Layer 2 of a small transformer language model trained on English Wikipedia (19 layers, counted from 0, width 96).
A neuron's activation on a vector x is SiLU(gate . x) times (in . x), where the dot is the dot product.
The model reads these tokens: "0" " |" " GK" " |" " USA" " |" " Sam" " McG" "ee" " |" "\n" "|" " " "1" " |" " GK" " |" " SWE" " |" " Emil" " Hol" "m" "berg" " |" "\n" "|" " " "2" " |" " DF"

The vector x that enters this layer's MLP at each token. A number n stands for (n - 500) times 0.0071.
0 "0": 427,706,372,498,513,733,709,524,610,751,500,546,432,521,510,623,441,341,249,269,409,588,586,429,598,347,459,549,716,390,250,360,507,444,668,348,399,134,224,670,420,560,502,432,571,656,630,402,707,495,537,524,626,556,190,493,690,594,608,729,349,684,572,519,441,583,340,449,395,752,166,632,499,702,364,417,411,723,585,420,532,600,380,690,532,459,523,528,667,540,471,398,320,291,349,451
1 " |": 569,634,216,227,767,645,719,612,473,551,647,406,370,581,673,600,264,483,364,246,398,623,698,452,639,359,607,488,626,258,406,416,401,460,445,473,836,727,441,606,491,358,542,590,413,554,491,374,585,498,349,441,577,334,300,529,688,587,521,466,467,646,455,573,331,449,383,439,495,727,240,652,281,562,300,357,526,629,541,533,260,828,482,550,612,524,477,742,708,484,414,441,459,267,439,635
2 " GK": 480,476,527,506,603,578,588,600,414,329,525,588,520,366,471,206,404,400,445,313,595,466,506,550,514,502,521,696,506,391,477,377,207,475,923,341,734,465,253,624,518,572,438,749,537,577,414,468,776,466,507,449,442,727,318,375,457,568,339,691,416,590,781,405,438,455,511,454,755,742,205,583,400,696,769,211,430,614,614,476,300,541,546,582,279,568,313,477,650,407,659,310,433,451,614,479
3 " |": 552,662,253,226,781,651,664,595,478,597,658,444,384,641,682,575,259,431,336,257,343,642,731,448,649,394,569,488,605,261,398,335,457,434,467,506,829,696,446,607,482,317,556,627,396,594,503,335,637,460,372,507,571,323,313,555,624,560,524,457,528,602,484,674,310,505,352,423,425,762,149,576,333,590,372,347,492,603,644,546,342,733,512,537,615,493,446,747,645,446,462,412,464,220,483,581
4 " USA": 526,564,334,522,471,685,600,477,514,529,656,719,430,489,520,561,342,507,309,402,461,716,411,473,467,452,553,696,469,297,435,380,188,407,591,275,746,434,593,432,595,537,846,700,700,536,561,342,691,562,217,604,331,554,200,397,790,570,549,518,478,505,592,587,441,428,590,499,453,699,103,483,300,362,624,312,434,728,417,532,513,787,472,548,548,537,298,345,468,663,461,373,568,417,669,337
5 " |": 536,674,269,208,775,641,641,609,506,599,621,480,400,657,684,562,276,405,310,251,327,679,730,447,619,421,563,463,617,233,372,371,499,465,487,535,850,730,452,535,509,305,594,612,393,614,525,306,670,449,361,486,532,342,294,533,609,539,516,486,537,546,532,651,317,517,355,444,416,756,146,590,322,587,343,307,545,591,602,582,344,709,492,573,614,488,471,719,607,465,475,414,476,240,467,586
6 " Sam": 445,593,540,184,695,755,614,683,332,479,599,690,645,429,574,433,188,467,389,427,501,511,370,531,401,222,569,553,453,379,454,451,396,765,703,315,676,496,496,480,533,691,874,415,542,395,385,283,620,365,302,847,315,459,391,442,573,457,539,610,507,561,609,486,339,524,596,584,631,635,346,612,282,295,661,433,592,546,479,650,699,794,602,406,391,317,423,566,473,420,392,547,538,372,492,282
7 " McG": 449,479,315,460,699,589,575,508,324,570,833,683,488,507,405,345,202,649,277,521,554,610,393,430,425,512,429,493,274,330,596,410,446,759,706,268,494,412,456,252,399,588,713,451,627,657,411,412,768,598,253,638,315,594,356,368,582,545,349,651,484,575,614,464,449,517,586,651,716,674,299,736,405,294,766,327,353,756,475,411,418,680,560,660,349,424,399,551,301,468,582,528,483,575,571,494
8 "ee": 257,572,334,393,480,647,699,408,443,737,799,640,582,610,551,388,268,447,342,625,513,603,540,601,586,278,446,447,534,436,449,398,315,421,687,678,693,645,578,383,597,662,821,383,700,393,361,414,525,548,410,448,404,343,429,399,395,786,421,456,570,367,620,690,270,421,426,375,362,590,149,734,249,488,633,599,418,529,684,619,366,588,341,513,311,421,510,665,474,373,406,570,469,620,459,777
9 " |": 527,668,276,205,794,656,636,632,524,594,617,503,391,642,692,566,276,393,299,256,316,698,729,434,609,431,563,460,648,234,356,362,510,477,499,532,855,748,438,550,520,304,602,594,400,606,518,306,655,456,374,478,532,350,314,516,609,539,507,494,529,544,527,616,331,508,350,445,421,752,166,613,334,577,343,296,544,581,583,564,339,738,469,602,617,492,478,689,582,477,470,418,463,247,430,595
10 "\n": 595,522,348,260,635,674,641,620,590,596,535,745,369,692,604,462,316,437,411,128,439,792,443,476,610,428,672,409,583,358,304,514,581,569,570,340,690,657,376,477,482,482,844,532,491,579,451,368,619,694,424,465,546,436,141,494,507,304,561,432,411,580,410,576,406,417,278,643,486,644,213,577,326,529,490,389,602,641,475,558,536,753,311,665,502,265,451,419,624,392,471,388,542,569,310,827
11 "|": 658,649,415,326,663,848,501,569,731,551,516,692,400,652,711,518,279,402,248,84,363,672,427,363,541,507,509,456,521,313,332,558,519,644,545,493,718,526,461,475,417,482,449,585,645,473,631,523,642,564,381,698,464,344,277,514,466,554,555,496,284,541,367,560,396,268,385,517,713,597,232,518,260,723,330,343,518,813,478,494,512,784,410,482,373,336,437,590,625,580,479,346,624,586,395,591
12 " ": 497,636,347,258,590,745,585,742,705,614,511,405,499,593,528,534,391,395,311,222,346,784,475,503,522,428,701,443,666,360,214,486,573,626,571,399,710,547,392,579,484,498,535,664,401,569,623,256,716,632,371,493,382,361,287,536,513,568,624,255,320,564,592,532,480,651,449,489,648,714,107,607,259,585,351,305,603,616,621,433,467,845,454,635,410,380,514,453,486,335,332,557,435,561,434,576
13 "1": 548,646,375,438,692,667,803,729,546,707,434,532,444,704,680,559,389,291,190,410,474,793,598,481,494,453,619,486,588,424,265,442,532,506,628,266,448,258,417,527,411,424,515,536,534,671,578,353,674,596,428,522,551,467,340,401,632,732,521,656,346,576,502,541,412,559,484,557,614,677,22,527,488,590,366,241,471,748,621,361,522,523,331,676,445,417,560,507,567,199,440,354,534,368,264,562
14 " |": 522,655,281,225,822,654,701,683,518,536,573,533,343,527,682,595,219,431,336,232,328,752,762,440,593,366,621,473,646,248,318,369,422,415,525,490,734,713,455,703,556,361,495,605,446,580,482,423,626,576,494,464,554,325,349,483,648,593,538,432,478,600,423,530,394,532,323,466,431,712,218,634,357,563,317,340,523,587,547,434,298,800,465,638,546,536,514,628,616,437,497,376,454,225,409,685
15 " GK": 457,447,577,514,573,585,606,714,465,296,441,638,542,331,467,236,440,380,474,310,576,519,509,527,469,509,540,668,576,335,402,453,216,511,917,358,690,498,244,619,531,559,422,733,497,598,391,515,751,483,523,418,396,718,333,355,415,574,325,736,407,589,765,340,461,446,535,491,767,719,232,668,417,622,721,225,519,603,535,487,249,540,504,649,275,594,360,423,625,418,651,301,399,501,562,499
16 " |": 540,651,284,218,808,677,669,660,520,526,562,511,360,558,679,544,208,385,332,191,343,765,715,443,609,421,594,462,613,255,334,384,451,428,545,528,802,758,463,586,540,335,561,632,459,599,493,382,660,563,455,486,552,330,321,492,611,543,536,467,547,503,450,589,364,551,326,467,445,717,162,567,359,593,304,295,521,591,567,524,353,761,474,636,537,496,511,664,601,416,516,374,484,205,473,651
17 " SWE": 547,526,343,573,468,565,649,578,538,463,658,730,610,388,532,592,409,523,341,381,584,531,286,456,419,336,528,687,432,290,303,411,311,533,710,358,614,492,592,465,696,578,766,686,639,561,672,422,624,657,205,534,509,600,236,190,603,490,488,584,424,413,766,605,426,337,504,577,536,689,106,589,296,436,564,199,344,625,355,574,407,741,494,591,516,456,214,388,419,625,508,468,664,545,679,431
18 " |": 538,668,290,217,799,660,650,655,513,555,550,523,377,581,677,562,224,378,331,215,321,759,732,437,600,421,585,456,623,244,337,371,470,443,529,543,817,757,464,583,550,325,565,619,440,617,510,360,669,530,436,480,530,325,311,486,613,551,520,474,545,511,494,601,362,552,316,472,425,732,167,577,356,574,311,286,536,585,563,541,330,740,475,632,562,497,504,663,586,447,510,392,482,208,462,640
19 " Emil": 471,470,461,363,514,665,563,557,473,336,667,684,579,373,466,413,198,571,578,218,351,557,447,639,336,226,416,713,557,346,488,470,333,903,768,387,559,576,520,396,495,500,833,360,553,521,564,497,603,586,341,791,438,608,425,425,481,470,516,754,545,504,715,449,344,455,451,590,553,646,306,513,317,379,611,250,434,768,272,617,590,809,550,370,401,363,433,452,405,320,425,614,650,492,568,468
20 " Hol": 431,431,493,262,708,459,493,530,552,559,572,477,510,535,304,512,398,487,370,306,592,744,430,563,360,432,400,707,642,237,429,214,224,647,762,405,454,407,332,494,771,774,677,584,519,409,406,428,585,451,499,651,430,464,509,271,519,467,415,631,564,408,843,507,320,446,745,635,513,612,327,559,358,456,710,329,429,511,550,609,442,862,358,594,742,206,412,523,554,443,499,520,625,649,306,510
21 "m": 583,309,311,354,471,526,552,815,606,484,563,755,546,696,332,504,456,409,445,106,522,584,503,495,308,632,395,430,712,355,451,294,589,551,549,499,622,419,267,698,649,382,630,380,542,405,564,314,540,464,281,666,350,474,566,394,728,601,492,443,595,371,489,736,324,457,502,526,641,769,255,405,473,800,391,502,189,525,688,634,482,760,297,608,561,390,595,596,445,436,304,608,620,418,558,486
22 "berg": 549,542,402,435,467,540,643,509,348,535,546,827,472,460,357,597,399,252,331,251,780,686,359,687,469,481,429,551,788,251,458,360,276,652,759,484,644,611,427,424,443,650,735,479,636,539,589,396,583,651,397,481,233,446,542,447,623,794,485,468,740,481,624,680,473,246,259,633,440,720,253,526,359,393,503,368,269,639,445,637,331,734,425,467,661,539,435,392,458,397,460,437,523,513,408,477
23 " |": 522,666,302,215,801,644,638,662,520,585,560,534,390,603,684,575,249,373,310,247,299,752,747,428,584,420,578,461,652,241,318,345,496,458,523,541,823,750,465,587,560,331,572,589,423,623,515,351,676,503,433,469,514,329,308,474,616,554,503,487,542,531,525,585,375,542,323,475,410,737,192,597,357,558,317,268,547,577,549,536,317,770,451,629,592,509,494,649,566,475,478,406,478,223,424,618
24 "\n": 601,520,334,241,645,660,638,598,583,618,530,736,360,679,612,450,315,427,421,129,444,792,439,468,607,438,666,426,594,363,305,495,599,572,569,345,697,642,364,478,490,483,834,543,493,568,461,367,619,705,428,467,546,423,145,504,516,313,545,426,412,595,404,572,409,422,269,652,478,653,214,583,342,545,496,370,602,649,478,558,561,736,321,661,504,254,454,404,626,402,477,389,546,557,306,824
25 "|": 668,654,420,317,666,854,488,567,721,546,510,703,399,643,710,515,270,394,262,77,368,675,425,357,547,513,506,457,517,318,337,548,520,646,554,497,722,529,454,476,422,475,450,591,648,468,630,517,651,562,374,710,461,352,280,519,453,552,556,495,302,520,379,570,391,269,369,509,711,607,227,507,272,724,336,336,513,808,487,498,513,772,415,484,377,336,428,592,632,577,482,345,627,577,411,585
26 " ": 504,637,342,256,596,740,570,736,691,613,509,404,495,584,532,540,390,385,316,224,349,784,482,507,525,423,703,447,674,373,210,471,575,632,581,399,694,537,399,591,494,505,530,661,404,576,631,261,718,632,367,505,385,365,285,533,507,562,614,243,325,563,612,541,485,648,440,496,641,723,98,591,272,579,349,299,603,614,626,436,451,852,449,631,421,373,513,443,493,333,325,555,448,566,444,570
27 "2": 445,618,423,462,721,685,793,714,659,731,542,557,481,724,678,494,347,317,253,239,435,725,618,487,515,394,778,441,582,417,297,451,476,548,662,390,377,257,377,548,490,473,520,459,548,663,618,332,605,550,291,485,622,497,298,448,660,698,565,616,394,495,474,571,408,571,418,458,469,824,153,517,362,589,320,149,531,719,605,426,548,479,288,654,514,391,543,558,520,299,394,423,580,452,359,454
28 " |": 535,653,285,215,821,664,686,689,512,544,563,533,345,535,672,604,216,415,338,228,310,749,765,445,599,369,613,467,647,254,325,348,434,425,532,501,727,705,446,707,574,369,501,619,450,594,480,422,636,570,492,468,544,316,335,485,629,592,520,435,497,592,442,542,405,539,323,473,423,725,215,611,356,551,322,331,513,585,558,452,295,802,459,632,559,529,512,630,606,440,495,385,454,213,424,662
29 " DF": 468,487,472,489,584,574,550,671,442,296,444,693,516,370,570,210,382,402,448,249,502,559,479,491,420,485,641,734,568,356,489,507,240,433,957,427,662,552,233,647,503,602,433,773,471,631,498,375,651,531,498,445,394,776,358,429,451,481,387,665,385,681,648,318,332,507,493,633,731,711,241,550,412,588,575,207,441,503,577,574,241,611,484,572,348,706,347,339,626,366,585,357,446,695,619,504

Each question shows the input weights of one neuron of the MLP. A number n stands for (n - 500) times 0.0021.

n111 gate: 629,478,428,454,521,428,746,332,464,313,630,526,653,408,308,409,425,625,383,508,691,452,482,849,448,454,452,352,663,605,519,563,228,554,465,559,600,591,541,243,377,581,408,533,478,542,623,354,500,571,731,700,486,441,346,638,507,586,548,555,370,564,585,442,534,354,384,486,435,554,644,683,375,440,620,530,233,566,715,587,313,252,303,632,416,430,624,571,242,521,515,481,489,452,659,639
n111 in: 321,542,646,644,654,384,388,521,456,450,599,503,701,468,514,386,452,352,392,432,441,398,368,623,553,630,538,572,555,623,461,362,408,750,394,577,595,712,284,236,490,540,612,292,528,497,407,529,543,617,532,549,570,618,628,486,493,408,535,517,586,386,517,448,562,472,769,648,651,500,489,442,532,440,382,363,361,531,532,335,288,330,468,640,809,374,591,297,315,659,482,489,486,454,685,497
Which token does this neuron like most? 7 " McG"

n128 gate: 700,568,322,476,615,586,528,662,691,344,582,610,448,598,471,658,583,718,515,507,441,405,374,455,247,375,568,534,545,565,523,458,497,555,313,467,515,425,552,427,428,550,510,633,451,394,461,317,607,350,490,621,581,451,456,533,421,503,191,733,445,535,657,455,561,550,407,645,535,564,403,554,529,475,786,533,342,471,447,596,566,382,524,565,474,590,663,663,331,404,639,470,448,503,648,342
n128 in: 561,353,298,549,638,526,484,554,638,377,551,553,407,534,503,672,425,683,361,759,456,422,277,504,178,253,614,555,526,570,480,443,575,592,433,587,473,577,645,576,420,426,566,510,534,369,431,406,551,519,483,578,605,503,820,565,396,536,426,767,589,558,460,543,538,647,588,682,523,569,500,398,291,365,766,497,541,410,425,483,361,417,590,543,470,541,599,476,363,646,486,645,527,478,511,422
On which token does it fire most, and how strongly? 7 " McG", at about 18

n116 gate: 493,562,500,486,681,557,447,497,608,658,427,572,632,445,497,541,606,475,313,412,294,486,353,775,260,489,493,610,608,618,552,581,340,587,514,328,480,481,500,419,618,526,293,360,427,595,449,754,637,563,354,465,585,652,424,479,745,547,798,360,517,552,507,555,446,570,514,456,571,277,496,466,586,559,442,576,473,183,493,409,381,571,482,656,701,637,481,454,524,568,607,320,576,532,444,500
n116 in: 559,600,510,414,398,493,533,434,419,549,639,661,268,545,590,323,419,457,662,660,441,618,555,364,557,504,435,361,721,493,510,625,644,456,569,389,410,433,707,383,451,451,378,641,448,619,279,417,521,314,363,476,510,474,670,518,254,550,645,624,371,466,645,421,622,563,384,588,419,425,358,686,396,464,387,618,706,636,542,649,470,461,536,580,500,510,181,416,447,242,525,582,441,481,687,527
Which token does this neuron like most? 13 "1"

n105 gate: 378,705,629,519,659,435,307,575,630,481,444,661,527,570,696,500,783,466,666,375,279,444,544,508,492,504,643,511,536,454,582,429,377,442,300,574,630,456,407,147,560,412,756,280,585,475,442,558,440,557,444,400,584,344,589,650,404,539,629,570,573,312,743,507,411,433,336,515,666,373,697,799,504,437,679,385,435,282,392,511,511,580,462,488,602,721,560,466,478,319,550,470,507,434,416,450
n105 in: 418,634,474,788,585,497,443,480,497,440,457,484,517,615,503,490,441,419,438,453,562,593,542,486,368,330,500,575,416,584,261,706,493,486,582,467,463,428,454,644,600,487,578,673,441,585,558,582,409,588,547,424,541,429,497,420,507,321,340,503,581,632,287,591,567,450,523,632,420,577,338,343,569,356,389,339,493,450,752,332,579,350,328,632,572,238,675,487,370,556,320,605,609,315,624,548
Which token does this neuron like most? 23 " |"

n6 gate: 657,493,596,387,389,490,536,348,627,754,565,605,362,572,514,645,729,672,471,475,582,517,534,558,541,603,378,648,500,448,334,340,289,385,407,285,558,393,602,415,637,379,631,402,572,572,527,315,608,349,562,370,523,429,461,510,479,596,493,500,561,448,507,364,786,507,216,520,543,547,756,507,555,477,694,408,444,549,634,601,579,599,567,395,598,558,656,424,514,290,656,423,483,433,419,411
n6 in: 354,429,457,496,455,663,654,634,480,382,373,571,554,605,452,614,395,552,704,535,517,394,530,355,555,444,503,458,650,717,414,179,593,457,394,578,515,506,614,595,374,358,331,406,681,500,387,511,347,409,631,411,542,535,479,417,357,559,622,409,523,463,469,557,399,604,479,400,424,430,490,669,629,370,661,405,489,694,466,543,624,686,234,604,473,510,555,393,241,378,570,699,476,503,262,530
On which token does it fire most, and how strongly? 0 "0", at about 1.8

n84 gate: 543,281,462,484,481,673,691,436,396,252,678,430,743,528,539,492,596,581,456,633,524,373,734,747,316,626,316,504,763,534,643,668,336,595,722,319,321,558,415,310,350,598,410,535,421,556,434,549,444,428,480,476,440,274,413,284,508,615,531,207,446,517,441,535,280,596,444,597,562,338,245,581,559,654,583,547,634,634,599,241,421,300,605,446,410,649,526,408,536,623,447,322,539,626,334,622
n84 in: 457,742,378,589,357,492,275,460,423,652,310,594,709,555,764,709,508,411,452,375,469,385,449,554,573,419,547,451,307,489,544,387,253,392,500,512,665,233,382,359,586,530,585,309,587,361,685,590,484,541,572,539,623,504,825,480,283,450,308,387,500,479,630,410,741,620,508,326,462,469,407,669,303,436,575,457,587,489,246,450,560,634,573,624,827,407,427,652,556,362,618,548,492,489,644,720
Which token does this neuron like most? 8 "ee"

n139 gate: 517,453,526,379,404,615,613,727,366,469,557,507,400,473,299,352,504,362,757,500,664,311,570,536,332,445,680,569,398,605,382,418,442,539,503,580,481,515,506,380,382,446,493,410,601,382,437,813,589,510,490,473,538,315,595,432,644,542,473,288,658,627,493,586,625,520,415,464,431,671,448,552,326,503,362,473,412,608,534,589,484,448,531,447,590,186,398,653,446,491,431,607,513,667,677,455
n139 in: 421,585,560,397,421,513,520,712,228,462,479,674,405,541,466,490,602,443,664,521,503,413,657,526,365,486,541,433,132,575,399,409,455,475,496,414,387,563,542,488,487,402,653,391,521,490,554,604,489,569,420,683,601,371,622,479,724,480,538,653,733,440,637,527,478,786,469,459,446,581,482,406,531,319,486,676,443,475,649,348,516,731,429,206,371,370,601,497,531,435,557,532,683,648,437,510
On which token does it fire most, and how strongly? 19 " Emil", at about 10

n210 gate: 363,449,653,380,428,487,517,251,463,510,483,327,507,555,681,742,427,535,628,665,469,476,327,544,552,426,412,697,711,477,483,365,649,442,571,558,558,440,478,400,311,301,397,649,304,386,446,333,423,562,244,486,494,535,486,531,329,440,456,541,719,315,384,534,478,427,406,577,433,473,331,477,435,556,424,507,444,521,617,604,648,670,602,514,585,432,533,497,691,413,376,560,685,673,714,523
n210 in: 347,635,652,522,523,633,443,644,758,546,686,431,526,531,507,579,656,525,324,607,351,405,366,570,394,468,279,461,585,613,430,640,433,624,649,510,599,379,259,434,351,599,486,497,636,255,517,760,472,493,292,619,665,451,464,532,430,355,600,469,592,240,500,307,419,461,528,380,602,452,414,629,507,407,452,517,358,512,307,439,390,507,572,614,614,315,613,595,549,329,446,432,507,445,504,530
Which token does this neuron like most? 19 " Emil"

n91 gate: 388,572,633,545,662,564,664,427,394,364,475,393,404,579,467,425,462,307,676,507,392,500,482,531,618,500,435,448,496,713,362,370,412,656,229,450,709,473,497,597,565,617,422,471,562,486,599,489,607,417,748,514,209,558,428,511,424,174,579,468,646,586,518,729,752,405,562,645,362,539,648,282,467,503,234,305,298,400,547,649,590,433,652,454,564,534,563,518,412,565,530,526,608,568,597,437
n91 in: 467,271,481,497,554,628,400,544,484,459,285,553,564,517,510,484,422,442,509,826,463,389,603,383,653,507,434,462,421,481,166,276,703,549,434,570,614,497,566,526,793,449,448,357,594,532,654,312,636,538,544,503,411,387,633,602,319,585,503,656,585,453,547,596,460,446,500,378,543,536,342,474,483,605,387,413,507,578,456,523,683,566,462,578,334,582,464,378,252,427,618,452,507,349,608,510
Which token does this neuron like most? 20 " Hol"

n39 gate: 449,378,381,713,652,436,262,526,436,397,394,421,588,420,482,386,219,332,673,612,507,540,697,485,705,654,525,530,425,517,244,373,427,371,696,576,381,586,395,687,414,490,534,374,355,538,553,620,674,507,694,504,551,500,693,529,431,144,381,453,504,331,778,601,460,651,478,486,617,315,478,599,533,666,420,573,588,510,449,539,681,601,582,576,583,524,547,345,695,503,403,403,493,480,426,503
n39 in: 413,379,573,448,455,489,531,231,595,482,554,496,313,648,493,475,377,396,429,337,654,268,586,657,735,526,650,734,549,579,489,906,671,424,466,450,569,550,480,346,589,383,608,725,702,414,475,534,507,448,351,749,404,402,364,456,460,619,575,479,550,527,389,418,490,474,544,458,433,567,374,405,619,455,591,388,377,400,754,585,244,478,322,602,504,613,461,591,478,415,597,604,385,389,659,639
Which token does this neuron like most? 2 " GK"

n16 gate: 690,571,636,626,319,633,341,612,573,591,312,450,553,403,389,447,416,342,638,290,636,677,394,523,644,467,560,441,732,544,475,671,391,327,474,432,459,711,352,424,510,510,556,532,507,582,521,496,496,555,594,385,531,507,650,438,572,542,436,340,623,310,471,191,690,689,554,412,588,496,603,552,453,397,289,633,532,574,403,279,387,570,456,576,450,646,644,558,398,497,593,456,242,453,218,431
n16 in: 297,523,572,738,463,412,587,547,572,591,531,477,753,422,332,685,675,568,236,592,527,535,566,334,398,419,477,423,389,496,547,434,492,225,447,398,473,482,676,390,668,414,379,438,277,556,500,541,584,459,140,374,318,529,144,770,410,667,574,488,427,674,824,581,645,270,464,412,542,423,376,470,426,604,360,398,367,462,618,588,511,468,552,657,438,748,517,631,460,386,496,416,426,632,664,492
On which three tokens does it fire most, strongest first? 12 " ", 26 " ", 15 " GK"

n130 gate: 461,528,517,460,333,620,317,578,551,464,447,708,348,706,339,493,775,457,507,518,584,651,725,571,763,540,500,792,527,600,507,507,500,393,467,490,135,413,690,531,573,303,308,337,472,607,531,536,504,393,493,591,268,464,372,532,567,476,597,438,624,299,573,493,536,628,500,462,620,586,417,527,490,557,489,419,631,453,472,575,517,366,439,286,587,354,424,422,333,431,663,557,454,615,647,638
n130 in: 544,369,592,549,657,364,681,537,678,519,500,456,644,236,423,507,329,432,538,444,595,496,424,410,663,379,416,304,288,333,371,465,689,308,416,555,712,608,438,582,486,563,610,427,650,535,478,511,672,489,507,625,438,493,393,619,533,464,540,471,464,413,683,681,480,589,396,212,432,543,530,347,438,455,515,658,343,595,607,726,475,693,470,739,359,791,746,634,478,714,595,492,540,517,480,337
On which token does it fire most, and how strongly? 21 "m", at about 1.9

n115 gate: 332,606,456,520,675,576,475,679,535,431,627,558,555,539,226,452,548,480,452,503,612,727,532,452,363,593,359,620,585,469,490,606,265,524,591,558,361,328,554,565,706,503,463,490,471,506,443,503,641,627,555,409,402,479,267,608,439,556,609,452,728,458,445,564,386,464,529,554,566,509,583,377,590,374,395,645,465,520,562,364,336,360,430,435,522,399,542,543,634,491,377,444,403,500,559,176
n115 in: 337,472,512,539,712,402,473,472,491,373,629,419,620,340,384,441,700,513,474,494,619,610,379,537,428,610,516,432,494,375,418,643,294,372,735,534,500,342,556,623,434,607,484,671,509,598,420,497,532,488,589,670,550,553,382,475,553,637,544,438,414,425,575,407,616,478,490,602,512,334,561,582,525,512,210,544,414,612,598,417,638,361,564,546,404,536,480,678,684,325,584,503,538,556,405,325
Which token does this neuron like most? 15 " GK"

n11 gate: 642,395,389,674,474,627,645,385,473,656,393,492,554,500,598,713,483,492,533,532,312,357,484,220,620,349,574,609,593,455,647,563,524,608,406,626,509,370,364,310,403,575,272,531,701,451,539,504,351,568,476,378,407,419,574,436,425,320,582,551,341,491,547,488,335,260,842,384,496,157,492,573,217,406,711,429,634,693,183,550,443,606,727,575,516,489,402,308,448,645,642,662,610,496,466,614
n11 in: 674,454,478,642,531,478,518,440,442,757,260,618,505,743,349,541,495,566,457,448,367,463,645,554,545,268,313,604,352,535,509,627,542,678,610,463,531,420,354,407,474,557,158,541,753,386,347,676,327,729,379,380,274,354,385,458,399,402,454,736,437,704,559,527,445,421,857,604,487,109,514,688,266,474,737,440,636,660,61,626,548,405,726,505,323,435,415,332,551,751,794,707,725,453,312,540
On which token does it fire most, and how strongly? 11 "|", at about 8.6

n186 gate: 480,427,644,621,561,599,533,493,503,650,534,627,521,705,577,593,750,282,343,610,279,480,613,622,537,479,500,517,470,561,439,621,616,553,444,826,450,438,434,477,529,564,479,233,537,446,437,514,277,374,425,385,678,503,489,367,537,536,500,503,497,453,463,623,619,404,517,480,332,632,500,543,453,670,677,369,237,401,564,408,561,601,490,192,510,462,679,589,466,481,510,417,369,560,337,425
n186 in: 462,561,384,345,588,463,665,683,473,371,528,608,431,336,394,587,431,507,615,346,452,476,564,544,511,221,520,458,453,373,541,482,521,500,575,415,322,431,414,642,578,507,214,524,503,520,527,472,510,647,410,596,361,423,296,507,521,503,554,381,624,637,268,371,510,781,521,651,520,413,521,437,620,418,439,876,710,534,459,523,539,415,570,435,561,500,526,361,382,248,634,426,657,474,636,609
On which token does it fire most, and how strongly? 27 "2", at about 2.4

n253 gate: 588,458,612,590,393,425,693,574,565,518,256,528,470,689,458,607,549,590,674,741,381,489,597,687,466,177,441,565,517,263,504,493,745,356,507,623,576,452,569,413,393,396,290,423,605,517,314,394,518,722,670,440,350,602,306,325,623,517,497,385,679,568,472,434,487,550,653,376,582,407,522,524,321,540,666,591,461,503,514,524,450,395,493,452,298,483,568,532,361,291,427,543,539,391,470,524
n253 in: 426,496,477,324,318,489,594,418,686,449,359,384,810,465,372,523,806,472,434,592,508,590,427,483,496,198,778,444,565,463,571,409,492,520,419,601,588,507,464,627,600,222,601,450,383,433,645,706,464,653,520,449,312,398,427,658,434,610,423,542,592,466,388,604,341,366,539,515,428,458,708,572,364,645,643,909,261,385,543,382,578,391,480,721,477,393,496,630,318,529,673,260,613,602,332,534
On which token does it fire most, and how strongly? 8 "ee", at about 4.5

n113 gate: 121,557,567,329,555,440,500,508,628,327,407,278,500,566,608,348,430,516,446,619,319,403,618,541,471,424,404,353,394,640,344,496,563,386,552,677,592,443,681,856,412,430,464,638,477,555,436,773,768,741,477,612,310,402,443,641,488,695,669,439,614,291,515,714,662,363,344,576,602,375,508,587,546,592,598,585,415,393,453,477,570,408,341,435,687,661,630,441,390,591,536,536,527,301,542,317
n113 in: 273,515,556,567,540,357,504,477,575,383,539,473,366,485,542,662,406,618,522,366,504,276,606,451,571,492,382,528,334,613,399,329,422,645,432,810,635,595,583,707,500,818,659,359,408,442,534,727,829,629,585,450,507,486,536,578,681,709,763,439,557,313,381,378,614,504,461,232,361,523,421,451,546,456,548,458,251,257,400,353,493,433,346,443,698,529,508,504,535,496,413,457,696,334,641,415
Which token does this neuron like most? 28 " |"

n245 gate: 391,528,391,547,581,631,701,539,637,317,489,552,496,574,496,559,552,543,665,413,363,390,493,361,772,489,517,587,431,540,638,459,375,370,617,504,276,568,526,642,574,624,456,689,504,262,379,646,504,412,422,677,407,477,618,546,479,657,479,500,448,477,777,224,644,736,450,452,414,348,536,490,542,305,404,563,581,575,305,389,257,271,514,519,633,530,366,411,389,417,525,435,430,450,694,554
n245 in: 609,450,394,609,337,429,500,650,482,485,288,450,481,471,576,464,257,563,752,418,583,405,288,469,611,680,727,534,454,472,595,454,382,508,572,464,862,633,551,435,611,524,624,327,402,635,290,470,474,545,441,522,724,316,310,216,449,454,493,665,354,669,330,734,470,537,651,414,326,386,515,419,602,649,389,602,496,487,690,521,462,556,489,439,385,393,461,507,482,647,417,399,587,619,433,419
Which token does this neuron like most? 29 " DF"

n157 gate: 534,402,473,506,400,298,396,512,485,212,565,424,458,580,365,551,428,456,448,434,546,704,463,369,497,462,378,364,521,541,429,307,578,409,596,641,500,588,586,611,459,500,589,753,670,518,509,535,519,400,603,420,459,589,619,472,451,530,675,332,476,493,528,488,566,441,572,678,488,575,374,476,340,644,613,411,358,525,553,274,550,516,576,636,457,704,570,559,375,599,516,427,626,393,636,595
n157 in: 404,668,416,608,529,603,593,425,548,613,537,607,244,414,380,339,415,421,618,367,463,379,546,549,520,730,371,367,391,321,525,526,497,471,532,478,496,350,538,555,497,494,455,405,562,382,645,250,601,630,650,531,567,691,516,462,512,470,577,356,582,630,583,442,457,484,431,421,434,585,478,308,454,391,448,562,514,373,584,382,601,328,563,406,662,403,473,453,525,596,471,440,676,419,573,634
On which three tokens does it fire most, strongest first? 21 "m", 4 " USA", 22 "berg"

n161 gate: 575,743,193,414,414,467,613,565,379,596,637,571,464,508,345,533,512,419,761,403,414,291,396,660,418,422,549,446,722,299,587,512,431,389,492,462,731,296,546,602,231,665,453,459,598,687,511,665,438,547,630,462,429,465,614,607,383,603,553,437,318,647,346,466,419,297,386,496,500,430,678,397,432,518,774,360,367,470,325,567,655,356,663,703,601,661,635,504,473,525,469,589,342,479,333,522
n161 in: 220,523,248,728,704,640,624,543,299,551,207,562,636,283,403,298,541,644,340,257,635,699,381,525,652,624,465,616,508,592,332,628,614,561,549,601,385,357,591,504,567,674,440,396,566,308,363,448,587,418,649,613,599,460,476,669,589,538,566,623,595,626,577,700,554,701,437,397,515,447,472,595,457,481,422,457,538,296,637,294,545,279,576,541,327,338,660,674,374,592,428,592,411,424,513,594
Which token does this neuron like most? 0 "0"